Layer 18 of a small transformer language model trained on English Wikipedia (21 layers, counted from 0, width 128).
A neuron adds its activation times its output weights to the MLP's output. To switch it off is to set its activation to zero at one token and run the rest of the model.
A neuron's activation on a vector x is squared ReLU(weights . x), where the dot is the dot product.

Input weights of the MLP neurons that the questions are about. A number n stands for (n - 500) times 0.0013.
n10: 505 560 500 683 272 348 665 419 408 486 598 496 642 514 495 676 772 528 332 500 772 513 514 482 673 344 596 754 162 362 589 616 799 548 463 418 289 445 667 505 482 380 607 952 251 500 299 477 547 377 589 815 407 444 345 533 451 460 452 228 756 491 476 455 322 444 414 323 660 550 551 344 215 522 721 330 309 599 372 432 381 639 250 587 782 429 264 229 296 387 560 294 352 382 468 320 647 363 589 682 573 313 619 627 448 638 626 587 574 279 523 306 468 718 830 464 593 647 464 459 384 491 337 532 806 546 770 565
n98: 639 590 428 616 479 367 451 399 383 547 561 550 517 535 586 383 454 543 376 726 350 604 673 445 763 398 560 513 487 246 312 461 729 563 461 347 671 547 331 647 695 428 546 491 593 517 631 444 531 372 715 578 531 412 360 631 404 550 393 619 586 593 540 394 351 48 305 374 372 711 657 329 596 75 375 169 113 374 530 441 410 429 530 636 711 647 536 573 509 112 271 635 611 549 500 559 590 376 387 666 350 568 444 686 681 573 656 238 301 543 296 711 387 442 491 687 463 581 504 573 392 658 470 602 604 651 449 655
n129: 491 469 328 460 548 666 551 561 293 869 591 452 580 225 669 392 231 442 280 667 482 570 817 376 450 528 518 487 342 433 618 427 597 701 572 556 393 188 487 509 712 533 630 300 747 391 541 638 463 721 336 441 377 559 481 400 439 487 384 747 509 574 187 434 628 505 221 572 505 272 201 591 249 821 226 632 549 504 536 535 536 736 541 522 353 551 186 388 306 688 675 632 528 513 672 597 424 295 653 746 317 562 741 592 633 397 662 527 310 199 468 250 468 491 684 716 362 612 429 571 536 415 544 598 482 554 562 545
n232: 555 622 580 450 425 393 486 615 450 688 701 636 585 440 540 523 513 428 456 614 648 728 527 437 528 323 765 477 535 112 344 203 678 528 733 618 326 280 624 577 427 848 500 453 464 355 385 590 654 8 491 172 670 454 210 372 483 222 349 468 572 755 611 464 532 646 455 525 532 230 436 417 509 395 401 405 714 707 554 478 406 412 687 554 546 374 448 586 514 495 373 384 280 526 596 442 500 626 241 339 721 478 356 575 287 775 372 708 509 618 555 566 295 587 745 395 395 558 620 756 518 338 433 370 459 518 208 808
n289: 409 339 630 632 330 319 641 588 343 711 385 111 425 340 599 948 711 514 523 538 268 280 574 257 303 227 453 638 695 334 221 615 920 549 529 505 589 599 579 571 652 318 537 804 425 477 663 552 632 437 307 467 615 350 377 462 550 578 477 514 514 481 495 795 650 739 523 549 534 656 385 523 264 528 614 530 668 532 580 533 387 818 376 191 665 769 228 113 583 616 339 437 377 734 333 389 599 491 491 572 561 608 641 267 612 453 690 566 633 614 710 407 495 399 452 619 345 377 202 345 414 585 393 444 429 680 585 566
n357: 317 756 392 311 384 623 427 448 611 767 603 607 768 784 781 611 410 553 249 607 554 680 292 330 446 199 518 620 448 394 648 406 700 541 478 569 463 610 348 447 478 809 795 344 513 500 558 386 536 600 491 215 469 437 490 491 175 359 559 396 359 913 636 513 193 576 360 404 658 293 460 329 504 487 650 500 417 526 236 361 316 534 451 623 825 564 440 487 477 391 336 471 418 374 393 474 566 360 397 644 487 746 575 578 355 363 660 381 389 407 540 344 496 466 500 406 453 469 387 491 371 381 639 658 491 597 711 881
n364: 452 445 810 535 331 610 666 500 595 602 245 882 625 581 273 504 481 555 527 667 436 446 442 519 640 703 539 559 736 382 668 336 714 447 548 558 599 418 686 599 207 356 431 761 387 615 804 374 642 573 572 420 572 580 299 492 393 682 315 460 531 423 589 422 351 412 699 407 460 531 377 458 324 408 464 467 403 504 441 709 516 342 683 387 480 549 644 622 174 472 551 650 410 530 540 411 579 453 416 552 441 633 610 384 423 398 346 319 536 338 372 573 424 492 605 523 316 410 523 476 512 433 318 371 349 547 641 793
n450: 490 170 274 786 714 258 210 692 303 400 674 375 610 446 400 650 375 351 408 606 701 426 495 396 651 490 238 519 392 447 597 388 509 540 447 200 240 186 702 308 529 685 662 510 358 519 578 657 485 495 685 510 476 612 552 451 287 477 390 515 333 569 692 292 168 834 628 311 677 275 524 537 792 347 342 520 694 808 338 646 619 589 679 718 407 337 470 428 268 795 755 714 574 445 650 570 428 533 439 495 572 438 529 288 529 457 388 691 664 908 718 326 297 301 652 565 464 424 698 533 548 529 509 310 307 476 409 625

Output weights of the MLP neurons that the questions are about. A number n stands for (n - 500) times 0.0014.
n10: 443 415 565 600 652 512 429 454 369 596 587 748 424 470 601 782 288 271 39 718 403 375 348 705 664 439 491 577 312 476 431 474 614 719 513 616 645 202 433 489 509 617 743 428 607 352 9 487 379 359 694 500 396 544 674 454 261 392 380 628 346 496 532 551 513 599 517 587 447 598 402 438 492 300 361 598 669 203 569 471 447 607 474 340 299 388 473 610 374 478 350 572 580 633 685 431 681 533 496 562 387 673 500 474 701 486 711 795 678 699 561 560 805 393 600 375 491 386 282 731 509 547 468 311 508 628 261 371
n98: 307 534 286 538 644 350 440 398 676 482 273 614 326 693 471 521 266 368 184 367 702 663 536 452 372 351 450 419 542 478 504 353 732 454 682 732 377 466 804 374 384 642 644 580 857 474 477 508 247 604 474 386 339 456 361 319 500 421 328 362 578 625 619 573 473 476 531 398 608 640 450 813 614 672 439 697 652 748 609 544 330 628 496 484 417 433 574 528 513 620 492 421 607 380 299 535 415 611 585 325 634 447 470 663 352 553 540 580 389 627 445 450 546 366 521 548 609 524 540 381 412 349 669 703 455 515 376 466
n129: 576 323 538 623 470 327 359 438 579 392 534 701 715 530 423 578 469 284 126 402 553 451 306 614 384 379 374 354 363 583 357 780 643 548 324 623 283 441 461 638 377 551 466 633 389 543 381 406 574 544 414 427 641 612 203 605 618 666 500 489 441 386 549 459 463 492 617 772 705 550 651 615 564 447 669 538 425 437 423 625 717 527 511 546 395 547 433 496 437 590 247 312 385 351 654 511 541 625 446 468 312 365 544 444 434 496 344 403 489 450 599 611 825 690 686 663 670 485 343 293 473 601 462 394 580 475 558 612
n232: 504 355 244 647 496 523 389 552 401 553 297 510 637 451 523 545 378 337 419 616 341 475 360 145 361 529 646 659 642 314 809 378 468 432 368 578 781 544 568 475 416 321 554 540 557 582 415 393 309 836 543 560 429 235 793 679 423 488 582 500 422 468 443 773 447 193 492 500 407 677 730 680 415 593 504 630 590 529 473 563 571 508 364 395 448 780 708 375 565 598 708 443 496 627 588 447 880 457 509 637 560 448 323 549 644 586 321 402 547 255 554 515 447 453 439 576 253 563 285 558 462 578 515 380 421 524 723 239
n289: 583 746 356 599 562 616 342 341 363 721 587 610 479 296 527 366 420 430 476 558 630 327 276 785 426 545 451 725 415 485 313 492 580 616 470 357 539 524 640 543 386 367 616 415 468 598 455 397 377 666 402 480 698 639 621 480 603 330 491 747 720 492 454 431 504 393 442 401 301 492 355 508 667 496 474 291 410 541 504 359 613 585 636 276 420 319 288 651 661 307 618 538 849 431 544 578 774 657 641 374 376 307 604 574 445 281 543 381 351 464 612 625 467 115 522 266 859 454 569 637 652 516 481 697 409 469 420 607
n357: 552 259 666 451 534 428 293 406 393 480 585 527 500 353 508 601 483 472 441 355 547 470 590 452 572 572 592 433 726 527 178 336 442 661 421 349 286 517 678 363 178 452 585 604 533 222 446 576 290 391 816 859 504 294 645 545 734 586 472 478 767 364 520 828 654 412 453 572 461 800 533 397 548 484 442 323 609 542 631 734 431 439 373 743 353 500 509 672 514 377 429 696 509 496 430 479 289 484 307 484 526 194 521 487 295 443 337 649 391 772 543 457 327 528 308 622 453 534 536 485 565 466 480 226 688 750 414 721
n364: 514 359 444 480 447 523 342 771 599 532 599 947 558 500 343 428 579 682 610 274 543 609 639 547 681 574 683 413 611 558 430 545 565 592 405 455 552 376 475 457 579 442 257 407 597 533 413 661 620 590 316 538 712 559 163 554 646 635 632 489 349 527 383 573 535 319 373 535 547 561 486 482 497 533 574 551 413 514 421 433 343 489 640 428 507 591 345 504 539 521 483 506 493 458 432 654 392 590 605 356 657 237 438 567 471 175 343 699 457 480 656 523 402 533 348 746 609 422 382 402 381 423 455 515 402 346 364 561
n450: 445 549 599 660 384 691 508 456 492 427 367 331 685 459 385 469 580 414 423 550 168 376 481 622 385 367 447 578 565 622 469 463 343 480 595 841 669 699 713 529 483 564 201 455 410 575 639 426 577 590 468 339 452 195 301 444 422 301 638 412 787 605 757 730 667 342 646 508 351 415 463 672 445 371 557 295 634 397 709 610 647 453 467 746 580 571 369 614 792 591 238 370 546 397 653 579 368 453 316 488 427 569 581 636 658 362 685 573 682 321 366 222 574 622 640 483 450 580 396 272 453 627 443 358 404 397 576 428

Each question names a token from some text and the token that comes next. It shows the vector x that enters the MLP there. A number n stands for (n - 500) times 0.012.

Then comes g, the gradient of the next token's log-probability with respect to the MLP's output, scaled to length 1. A neuron's effect is roughly proportional to its activation times (output weights . g). A number n stands for (n - 500) times 0.00072.

" cons", then "um"
x: 364 685 670 358 528 430 391 461 580 471 511 516 580 599 554 458 378 307 598 411 419 632 287 600 404 416 405 564 409 422 478 456 698 570 504 587 400 612 339 181 392 528 519 436 879 525 443 507 479 448 670 393 527 345 578 488 524 443 395 500 342 399 493 573 458 314 567 614 581 510 493 359 480 500 513 350 570 504 601 417 494 452 282 548 536 389 614 777 715 449 483 543 401 612 419 533 433 441 477 564 533 444 600 400 561 465 407 427 703 422 590 562 476 396 547 740 295 597 650 199 715 632 578 643 638 693 607 337
g: 476 739 524 589 228 394 390 520 363 528 455 631 396 492 571 540 538 487 418 497 481 535 609 390 564 550 642 362 584 545 501 431 679 595 534 446 378 632 512 671 451 682 666 491 458 585 610 553 492 577 399 659 470 586 437 663 359 514 496 377 477 572 503 577 464 370 293 692 483 511 424 235 556 431 393 302 624 726 656 305 700 500 505 799 143 665 456 292 384 453 465 386 523 517 598 433 390 473 310 490 216 636 281 430 477 328 512 558 726 386 457 706 548 488 563 642 653 282 515 407 603 521 273 643 617 591 486 440
Which neuron, switched off, lowers the next token's probability most? n357

".", then " W"
x: 434 452 584 471 488 467 539 465 589 614 576 742 521 593 460 453 473 483 608 471 491 595 580 579 605 468 502 713 535 522 526 354 447 456 638 426 544 586 446 555 363 431 279 488 513 455 473 459 349 438 325 679 488 430 101 464 763 599 445 569 384 560 507 537 476 571 469 476 582 618 560 421 489 585 630 405 510 482 596 434 461 463 470 434 537 475 574 524 364 426 558 315 544 370 369 445 583 349 722 474 502 563 689 417 747 417 267 479 626 532 470 357 425 307 642 579 440 353 490 550 537 598 538 580 521 661 527 577
g: 412 580 498 547 517 575 553 564 659 583 432 605 380 372 543 332 290 362 504 476 792 561 549 315 663 669 447 635 484 845 393 524 633 581 415 556 429 410 620 659 423 410 516 496 322 342 239 463 232 590 599 530 417 526 403 511 588 512 571 483 298 464 586 588 335 517 351 771 423 304 444 476 645 634 363 644 517 462 489 545 474 371 580 358 537 487 436 754 490 383 443 320 368 531 477 407 501 549 561 444 392 507 446 598 771 475 816 497 453 638 481 496 430 377 374 680 635 666 377 621 631 396 501 377 631 662 250 351
Which neuron, switched off, lowers the next token's probability most? n10

"le", then ":"
x: 449 539 727 573 618 488 494 500 494 551 477 660 486 502 504 619 345 576 575 451 746 525 471 363 491 438 581 511 574 483 474 431 520 487 587 509 668 459 310 515 516 595 547 522 520 456 454 456 471 446 589 491 486 288 239 468 344 627 554 501 338 425 426 466 569 755 663 537 422 512 513 540 417 530 561 181 386 613 523 261 576 324 463 282 466 609 604 619 292 481 519 439 496 451 387 480 547 540 614 520 540 410 564 352 452 335 519 416 519 490 506 484 514 309 546 699 462 362 638 394 667 451 489 834 569 677 636 618
g: 598 482 684 662 304 718 442 442 487 451 485 679 467 539 454 478 708 464 404 629 452 407 521 497 375 446 540 478 456 283 791 298 401 666 456 434 605 376 258 469 553 360 490 573 395 660 581 714 671 390 328 312 475 410 565 498 649 554 641 382 603 276 369 586 357 416 613 724 577 524 409 503 483 550 328 568 371 413 735 572 403 492 519 411 472 633 357 401 325 550 675 587 474 502 697 424 336 605 704 292 346 576 488 616 671 486 466 449 562 533 471 633 445 383 540 525 604 600 363 330 780 448 749 488 544 261 436 387
Which neuron, switched off, lowers the next token's probability most? n364

" R", then "ad"
x: 419 402 467 606 409 551 558 356 520 648 515 535 435 508 603 688 449 115 686 343 571 537 629 486 485 361 567 359 382 540 396 559 562 451 575 557 437 543 523 355 464 555 476 545 679 419 293 523 293 391 320 516 300 563 382 550 661 582 578 486 449 252 496 634 548 458 720 536 519 518 615 351 556 634 368 501 536 615 661 404 609 571 558 505 430 452 477 448 425 448 461 544 604 408 518 400 555 560 425 553 751 499 555 405 653 532 589 648 603 434 362 486 371 365 470 570 429 394 627 499 681 519 434 580 455 520 803 99
g: 650 384 763 535 590 723 640 387 501 584 253 421 675 557 551 539 561 425 467 418 472 612 163 527 416 441 410 495 553 568 489 618 271 310 733 319 520 536 545 399 411 680 630 460 601 527 472 349 381 605 358 745 561 476 348 592 450 426 491 311 606 647 546 534 633 405 424 578 533 547 477 466 425 509 546 136 386 705 515 447 539 570 439 543 465 544 325 424 423 466 437 494 429 365 388 588 602 575 430 289 551 760 530 468 615 385 503 386 554 659 365 597 619 490 495 597 722 294 469 534 608 569 867 477 301 566 355 374
Which neuron, switched off, lowers the next token's probability most? n289

" ==\n", then "In"
x: 393 442 512 377 444 349 520 414 591 499 584 728 602 490 647 471 563 506 560 496 543 625 501 369 639 389 383 557 641 443 406 453 509 430 690 382 702 520 429 414 485 510 664 443 559 481 366 505 436 427 309 563 382 370 216 468 624 640 356 421 535 467 500 562 529 500 493 618 542 578 558 459 518 589 439 362 517 464 515 387 438 512 462 334 560 593 577 524 494 504 605 284 509 342 486 617 618 403 685 561 487 558 664 333 731 456 293 555 616 596 353 279 362 203 593 674 596 377 481 568 589 661 539 558 671 644 526 510
g: 527 647 392 378 699 269 582 353 554 356 440 548 614 279 659 288 544 509 559 388 463 446 378 417 583 769 330 652 692 480 572 478 518 524 698 336 429 499 633 490 605 458 524 306 655 675 631 229 517 516 565 521 539 433 531 603 395 614 610 664 592 477 782 651 390 470 375 537 642 445 354 352 757 481 474 476 607 353 584 374 463 509 575 286 814 447 502 515 431 507 436 412 613 456 485 495 584 594 324 392 597 403 297 530 560 439 276 443 562 457 753 538 501 555 542 500 388 186 551 350 491 384 508 494 469 606 336 711
Which neuron, switched off, lowers the next token's probability most? n289

",", then " and"
x: 342 452 531 620 583 454 552 458 386 589 468 798 567 408 495 383 491 497 557 389 600 496 522 533 514 409 601 590 554 621 406 462 582 416 670 475 628 525 485 509 405 389 667 519 525 464 364 399 321 371 494 573 409 424 78 456 557 691 401 580 335 465 536 506 507 527 568 584 551 593 591 574 377 639 502 380 367 541 645 348 358 458 416 391 626 458 608 524 603 492 484 587 516 341 431 583 663 452 574 518 498 519 514 350 561 393 485 596 634 552 471 412 459 327 558 650 364 351 449 480 585 546 601 691 525 605 554 545
g: 506 434 473 523 476 723 578 443 494 404 523 443 399 550 428 592 444 541 623 407 535 585 404 646 604 302 667 548 658 571 488 403 439 470 583 464 601 674 534 391 348 566 315 301 525 682 372 345 445 508 545 584 251 661 584 463 405 543 560 410 655 466 799 432 683 320 480 483 544 585 367 416 536 484 412 647 628 589 763 475 359 548 359 465 277 673 499 584 358 567 269 592 545 506 333 638 633 511 273 278 460 343 546 724 340 329 595 395 709 560 545 650 446 57 351 553 553 422 707 401 566 483 614 536 527 525 484 564
Which neuron, switched off, lowers the next token's probability most? n289

"g", then "s"
x: 526 585 590 461 508 411 463 454 583 491 566 597 448 497 518 563 337 477 402 321 631 549 597 436 679 372 545 491 565 548 372 418 597 434 684 575 401 610 274 475 637 415 588 396 544 564 439 330 398 283 560 555 529 463 220 503 542 505 580 468 330 535 617 394 544 306 659 418 455 683 442 510 465 575 255 400 592 471 735 621 557 249 359 358 566 496 593 693 328 446 577 517 422 516 551 652 407 533 543 387 511 459 524 530 541 421 520 641 485 544 290 580 464 343 599 644 559 377 593 590 532 461 678 822 499 691 531 486
g: 584 469 592 497 378 423 569 526 509 516 686 409 363 312 617 604 223 372 501 439 554 206 419 666 567 435 583 420 499 539 603 550 164 445 305 342 531 504 542 430 411 402 689 447 420 539 301 452 414 367 654 483 485 477 560 362 547 257 548 149 626 416 661 564 823 517 484 467 390 449 360 451 531 527 500 429 674 621 672 491 477 412 366 640 475 708 474 444 412 485 420 479 530 709 524 456 593 634 700 672 664 632 612 623 374 573 318 551 721 574 443 614 573 595 663 631 388 485 371 657 416 378 703 446 537 600 410 327
Which neuron, switched off, raises the next token's probability most? n98

" It", then " is"
x: 522 497 574 519 501 483 406 558 576 496 538 690 539 673 555 533 531 403 501 560 494 566 666 440 563 563 503 441 661 549 429 478 415 584 581 450 488 393 265 355 557 438 496 410 441 519 376 474 566 516 531 630 394 503 234 413 270 688 498 520 248 556 479 573 464 590 712 633 687 447 606 548 690 535 402 457 404 654 411 397 540 345 584 345 518 431 692 576 445 527 540 297 410 457 412 650 386 512 578 323 597 477 474 267 657 385 392 537 592 498 462 492 430 448 616 556 556 308 705 360 327 412 580 420 568 785 682 459
g: 585 221 477 443 490 491 436 538 390 730 683 504 374 669 470 466 684 914 499 610 478 599 467 460 397 449 381 569 622 567 509 585 621 407 479 682 635 488 329 401 708 500 349 478 382 576 645 733 550 329 669 302 645 648 473 380 584 476 375 446 486 387 686 463 576 455 545 331 570 287 523 268 448 535 301 548 451 338 543 528 432 458 528 514 522 445 646 666 506 487 323 225 449 464 434 609 510 448 357 401 479 477 593 570 392 481 399 607 589 406 285 456 630 461 406 504 787 717 215 528 536 622 668 543 321 495 639 451
Which neuron, switched off, lowers the next token's probability most? n450

" med", then "ical"
x: 520 512 459 638 617 647 545 407 395 537 514 547 602 733 657 564 285 409 588 407 464 529 439 620 381 529 619 653 552 423 422 524 610 635 390 338 365 523 499 501 602 631 477 294 526 396 425 434 477 526 521 574 483 436 344 563 338 469 388 526 390 671 219 482 671 426 627 703 424 541 611 534 420 563 261 341 558 541 702 275 511 367 361 526 480 392 727 587 413 555 619 360 375 382 620 571 442 404 625 544 562 658 516 421 540 489 537 589 627 450 667 538 352 375 526 702 418 576 460 293 579 403 770 481 340 603 507 247
g: 589 643 395 429 678 301 372 465 595 535 635 531 622 404 276 599 467 534 485 629 620 446 676 508 515 468 673 518 507 455 321 571 273 508 711 485 401 418 350 279 586 359 261 462 598 538 625 198 458 415 676 477 520 544 553 667 445 597 280 304 633 654 662 544 708 648 258 429 540 391 741 520 423 679 553 450 331 543 386 471 354 735 506 391 678 555 550 309 453 612 599 469 460 502 582 464 526 539 528 437 344 697 450 381 425 470 578 485 200 509 481 763 350 463 531 589 360 478 507 304 695 559 559 536 450 407 633 540
Which neuron, switched off, raises the next token's probability most? n129

" for", then " h"
x: 403 509 624 542 488 464 650 377 436 535 477 682 429 385 573 452 334 464 360 479 580 554 446 487 534 484 473 581 397 494 400 563 734 468 610 513 478 604 513 581 533 375 559 440 591 451 419 631 358 420 508 334 534 374 111 573 496 640 457 562 259 539 433 566 449 497 452 646 729 492 528 524 448 495 491 448 497 645 540 434 664 267 454 383 487 379 686 575 381 509 525 565 456 388 483 504 613 473 669 549 515 566 493 440 693 262 519 561 441 422 451 580 603 443 585 636 430 459 469 473 548 592 487 776 443 618 588 538
g: 605 711 451 506 598 510 487 390 313 686 358 500 434 262 478 340 734 362 575 441 521 399 603 465 552 441 351 426 556 611 474 608 390 496 695 351 786 423 407 448 261 498 412 478 404 334 544 484 370 654 517 532 653 637 426 558 565 326 370 505 445 397 500 542 574 418 737 443 472 270 654 640 754 347 352 396 736 605 542 643 494 490 615 316 332 163 523 646 620 474 517 438 521 451 288 434 340 340 510 416 407 497 566 479 608 511 429 449 526 646 734 665 546 423 716 644 450 635 584 541 595 450 624 465 468 773 479 428
Which neuron, switched off, raises the next token's probability most? n364

" and", then " was"
x: 404 435 551 609 510 478 533 493 590 579 587 754 545 595 525 556 468 525 432 374 435 511 496 458 510 592 599 510 523 687 475 552 598 502 628 457 516 440 492 540 411 342 638 511 533 458 340 440 355 454 550 567 532 390 35 439 462 697 437 663 360 520 465 528 489 543 548 588 657 600 654 530 421 609 565 409 378 562 543 330 513 377 564 370 562 441 628 500 485 420 526 364 426 357 413 507 520 539 602 476 571 598 621 287 635 424 352 508 623 536 446 441 470 326 572 544 441 362 533 403 504 428 597 650 541 700 560 385
g: 341 606 644 651 698 613 509 657 690 477 501 330 549 769 534 532 544 286 519 392 621 397 511 463 720 589 534 464 417 522 717 432 259 499 474 322 503 473 490 331 291 386 462 205 396 487 328 451 588 646 557 733 235 673 543 429 328 675 535 520 542 333 675 320 538 467 495 545 547 571 336 430 640 471 483 652 414 615 439 393 430 359 458 565 385 734 456 528 471 494 672 662 473 605 337 667 488 640 479 492 581 329 550 473 348 525 431 598 448 538 505 597 363 354 565 691 473 267 777 549 282 481 521 400 495 636 360 508
Which neuron, switched off, lowers the next token's probability most? n364

"ic", then " n"
x: 510 595 577 525 595 602 314 496 577 618 424 631 642 458 522 530 278 496 496 639 705 697 536 475 439 304 497 633 632 553 462 466 515 522 730 491 530 658 389 350 542 479 546 529 529 447 450 375 488 219 513 372 401 421 205 565 327 446 492 415 261 425 452 594 464 566 670 459 569 542 620 542 563 546 564 481 427 403 557 383 576 356 479 420 393 422 529 701 435 417 658 422 708 395 512 551 444 549 518 340 401 529 332 488 433 457 555 620 586 539 433 520 539 390 549 598 542 377 806 472 478 358 479 787 465 530 585 563
g: 335 513 631 331 584 549 555 520 445 713 441 439 435 485 516 444 511 675 458 579 354 492 410 584 465 454 337 721 354 706 490 606 420 443 490 574 325 544 545 402 353 483 310 533 581 177 283 638 557 457 377 326 203 558 548 470 610 664 629 397 581 793 478 507 456 462 634 722 533 550 540 601 385 327 386 413 584 286 234 605 570 622 425 432 626 375 506 774 583 450 489 295 739 504 390 311 469 669 540 405 515 377 542 675 507 495 372 549 594 590 538 700 523 620 364 580 383 540 407 810 373 470 598 518 536 530 602 410
Which neuron, switched off, raises the next token's probability most? n232

" |", then " I"
x: 319 444 624 634 495 485 524 352 508 438 429 831 475 528 528 648 486 469 443 522 704 646 411 494 497 422 607 595 450 624 430 491 398 508 632 346 496 387 467 438 546 491 241 426 489 333 450 437 580 529 376 496 456 483 199 532 710 484 480 536 275 486 616 528 450 609 568 612 467 654 724 502 456 616 520 428 512 562 528 414 541 388 398 377 565 402 522 421 547 327 686 531 467 443 432 429 751 606 536 667 406 432 426 504 677 373 511 654 607 427 398 503 400 520 613 583 319 423 585 403 581 575 417 537 513 686 612 474
g: 547 550 590 658 414 717 522 487 437 541 473 427 541 549 441 502 551 469 434 479 336 656 673 645 432 429 587 444 755 370 437 561 503 794 478 579 540 470 502 723 609 617 428 629 442 284 412 573 337 258 397 353 391 250 488 517 521 761 298 586 587 517 698 659 511 357 482 489 351 481 421 342 195 441 399 315 533 731 480 616 580 641 625 543 462 418 517 453 617 356 340 406 404 589 484 352 627 545 440 436 606 577 742 337 412 592 514 732 379 792 499 465 380 568 523 435 466 359 444 643 359 708 548 324 349 401 415 589
Which neuron, switched off, lowers the next token's probability most? n10

" me", then "ans"
x: 643 416 663 640 499 361 603 466 487 279 354 408 429 472 537 520 446 598 555 511 646 667 487 390 420 522 390 510 489 482 415 432 566 336 588 522 467 699 321 538 528 613 616 449 510 689 379 389 363 570 613 514 736 342 445 538 465 764 556 509 485 465 293 535 490 499 783 807 460 600 588 436 693 409 370 545 528 361 684 292 400 482 402 415 488 546 498 688 468 381 490 364 452 449 423 642 540 474 532 222 522 735 407 458 633 483 474 476 489 528 228 414 654 405 569 556 444 428 554 358 531 617 518 579 408 638 683 272
g: 588 424 414 397 640 532 765 498 482 417 530 354 336 366 308 509 537 536 553 501 242 449 724 575 600 419 606 439 570 484 448 205 521 531 581 393 561 511 479 620 399 372 557 527 560 641 712 672 555 481 537 411 702 770 548 286 551 750 301 513 206 614 473 384 390 426 495 407 435 481 277 549 489 401 655 563 360 549 588 712 627 493 549 480 644 604 366 595 340 338 608 657 669 702 465 390 345 327 574 383 446 353 467 473 585 644 516 440 492 392 609 460 511 344 408 504 562 454 367 693 498 542 462 420 440 908 457 451
Which neuron, switched off, raises the next token's probability most? n98

"em", then "o"
x: 603 429 666 523 585 630 507 433 487 461 510 458 539 258 509 498 348 687 460 528 725 682 467 461 510 399 448 658 575 325 289 344 351 394 538 419 526 546 344 456 498 407 612 391 520 528 453 405 476 424 539 337 567 412 339 468 512 574 560 423 383 401 485 582 684 469 730 678 648 392 574 430 301 582 367 385 472 651 731 383 585 280 229 534 681 607 444 545 695 502 657 407 491 511 653 415 551 650 665 604 626 591 530 453 381 588 317 464 615 578 556 479 530 378 613 581 411 392 513 405 723 527 507 588 317 472 617 314
g: 342 506 390 438 639 757 482 195 426 566 457 433 481 499 497 408 440 667 438 406 586 489 406 660 704 378 599 486 523 451 603 544 606 649 509 460 538 365 419 619 529 555 519 431 615 617 569 657 697 560 459 509 619 242 509 402 728 471 465 569 488 572 350 378 613 484 651 586 665 597 457 509 435 637 328 544 657 481 514 665 671 452 554 696 368 317 293 695 457 635 142 479 584 708 513 685 384 357 626 263 381 485 263 441 531 288 407 343 696 319 370 392 259 597 461 547 411 436 599 459 389 546 513 521 636 394 600 446
Which neuron, switched off, raises the next token's probability most? n232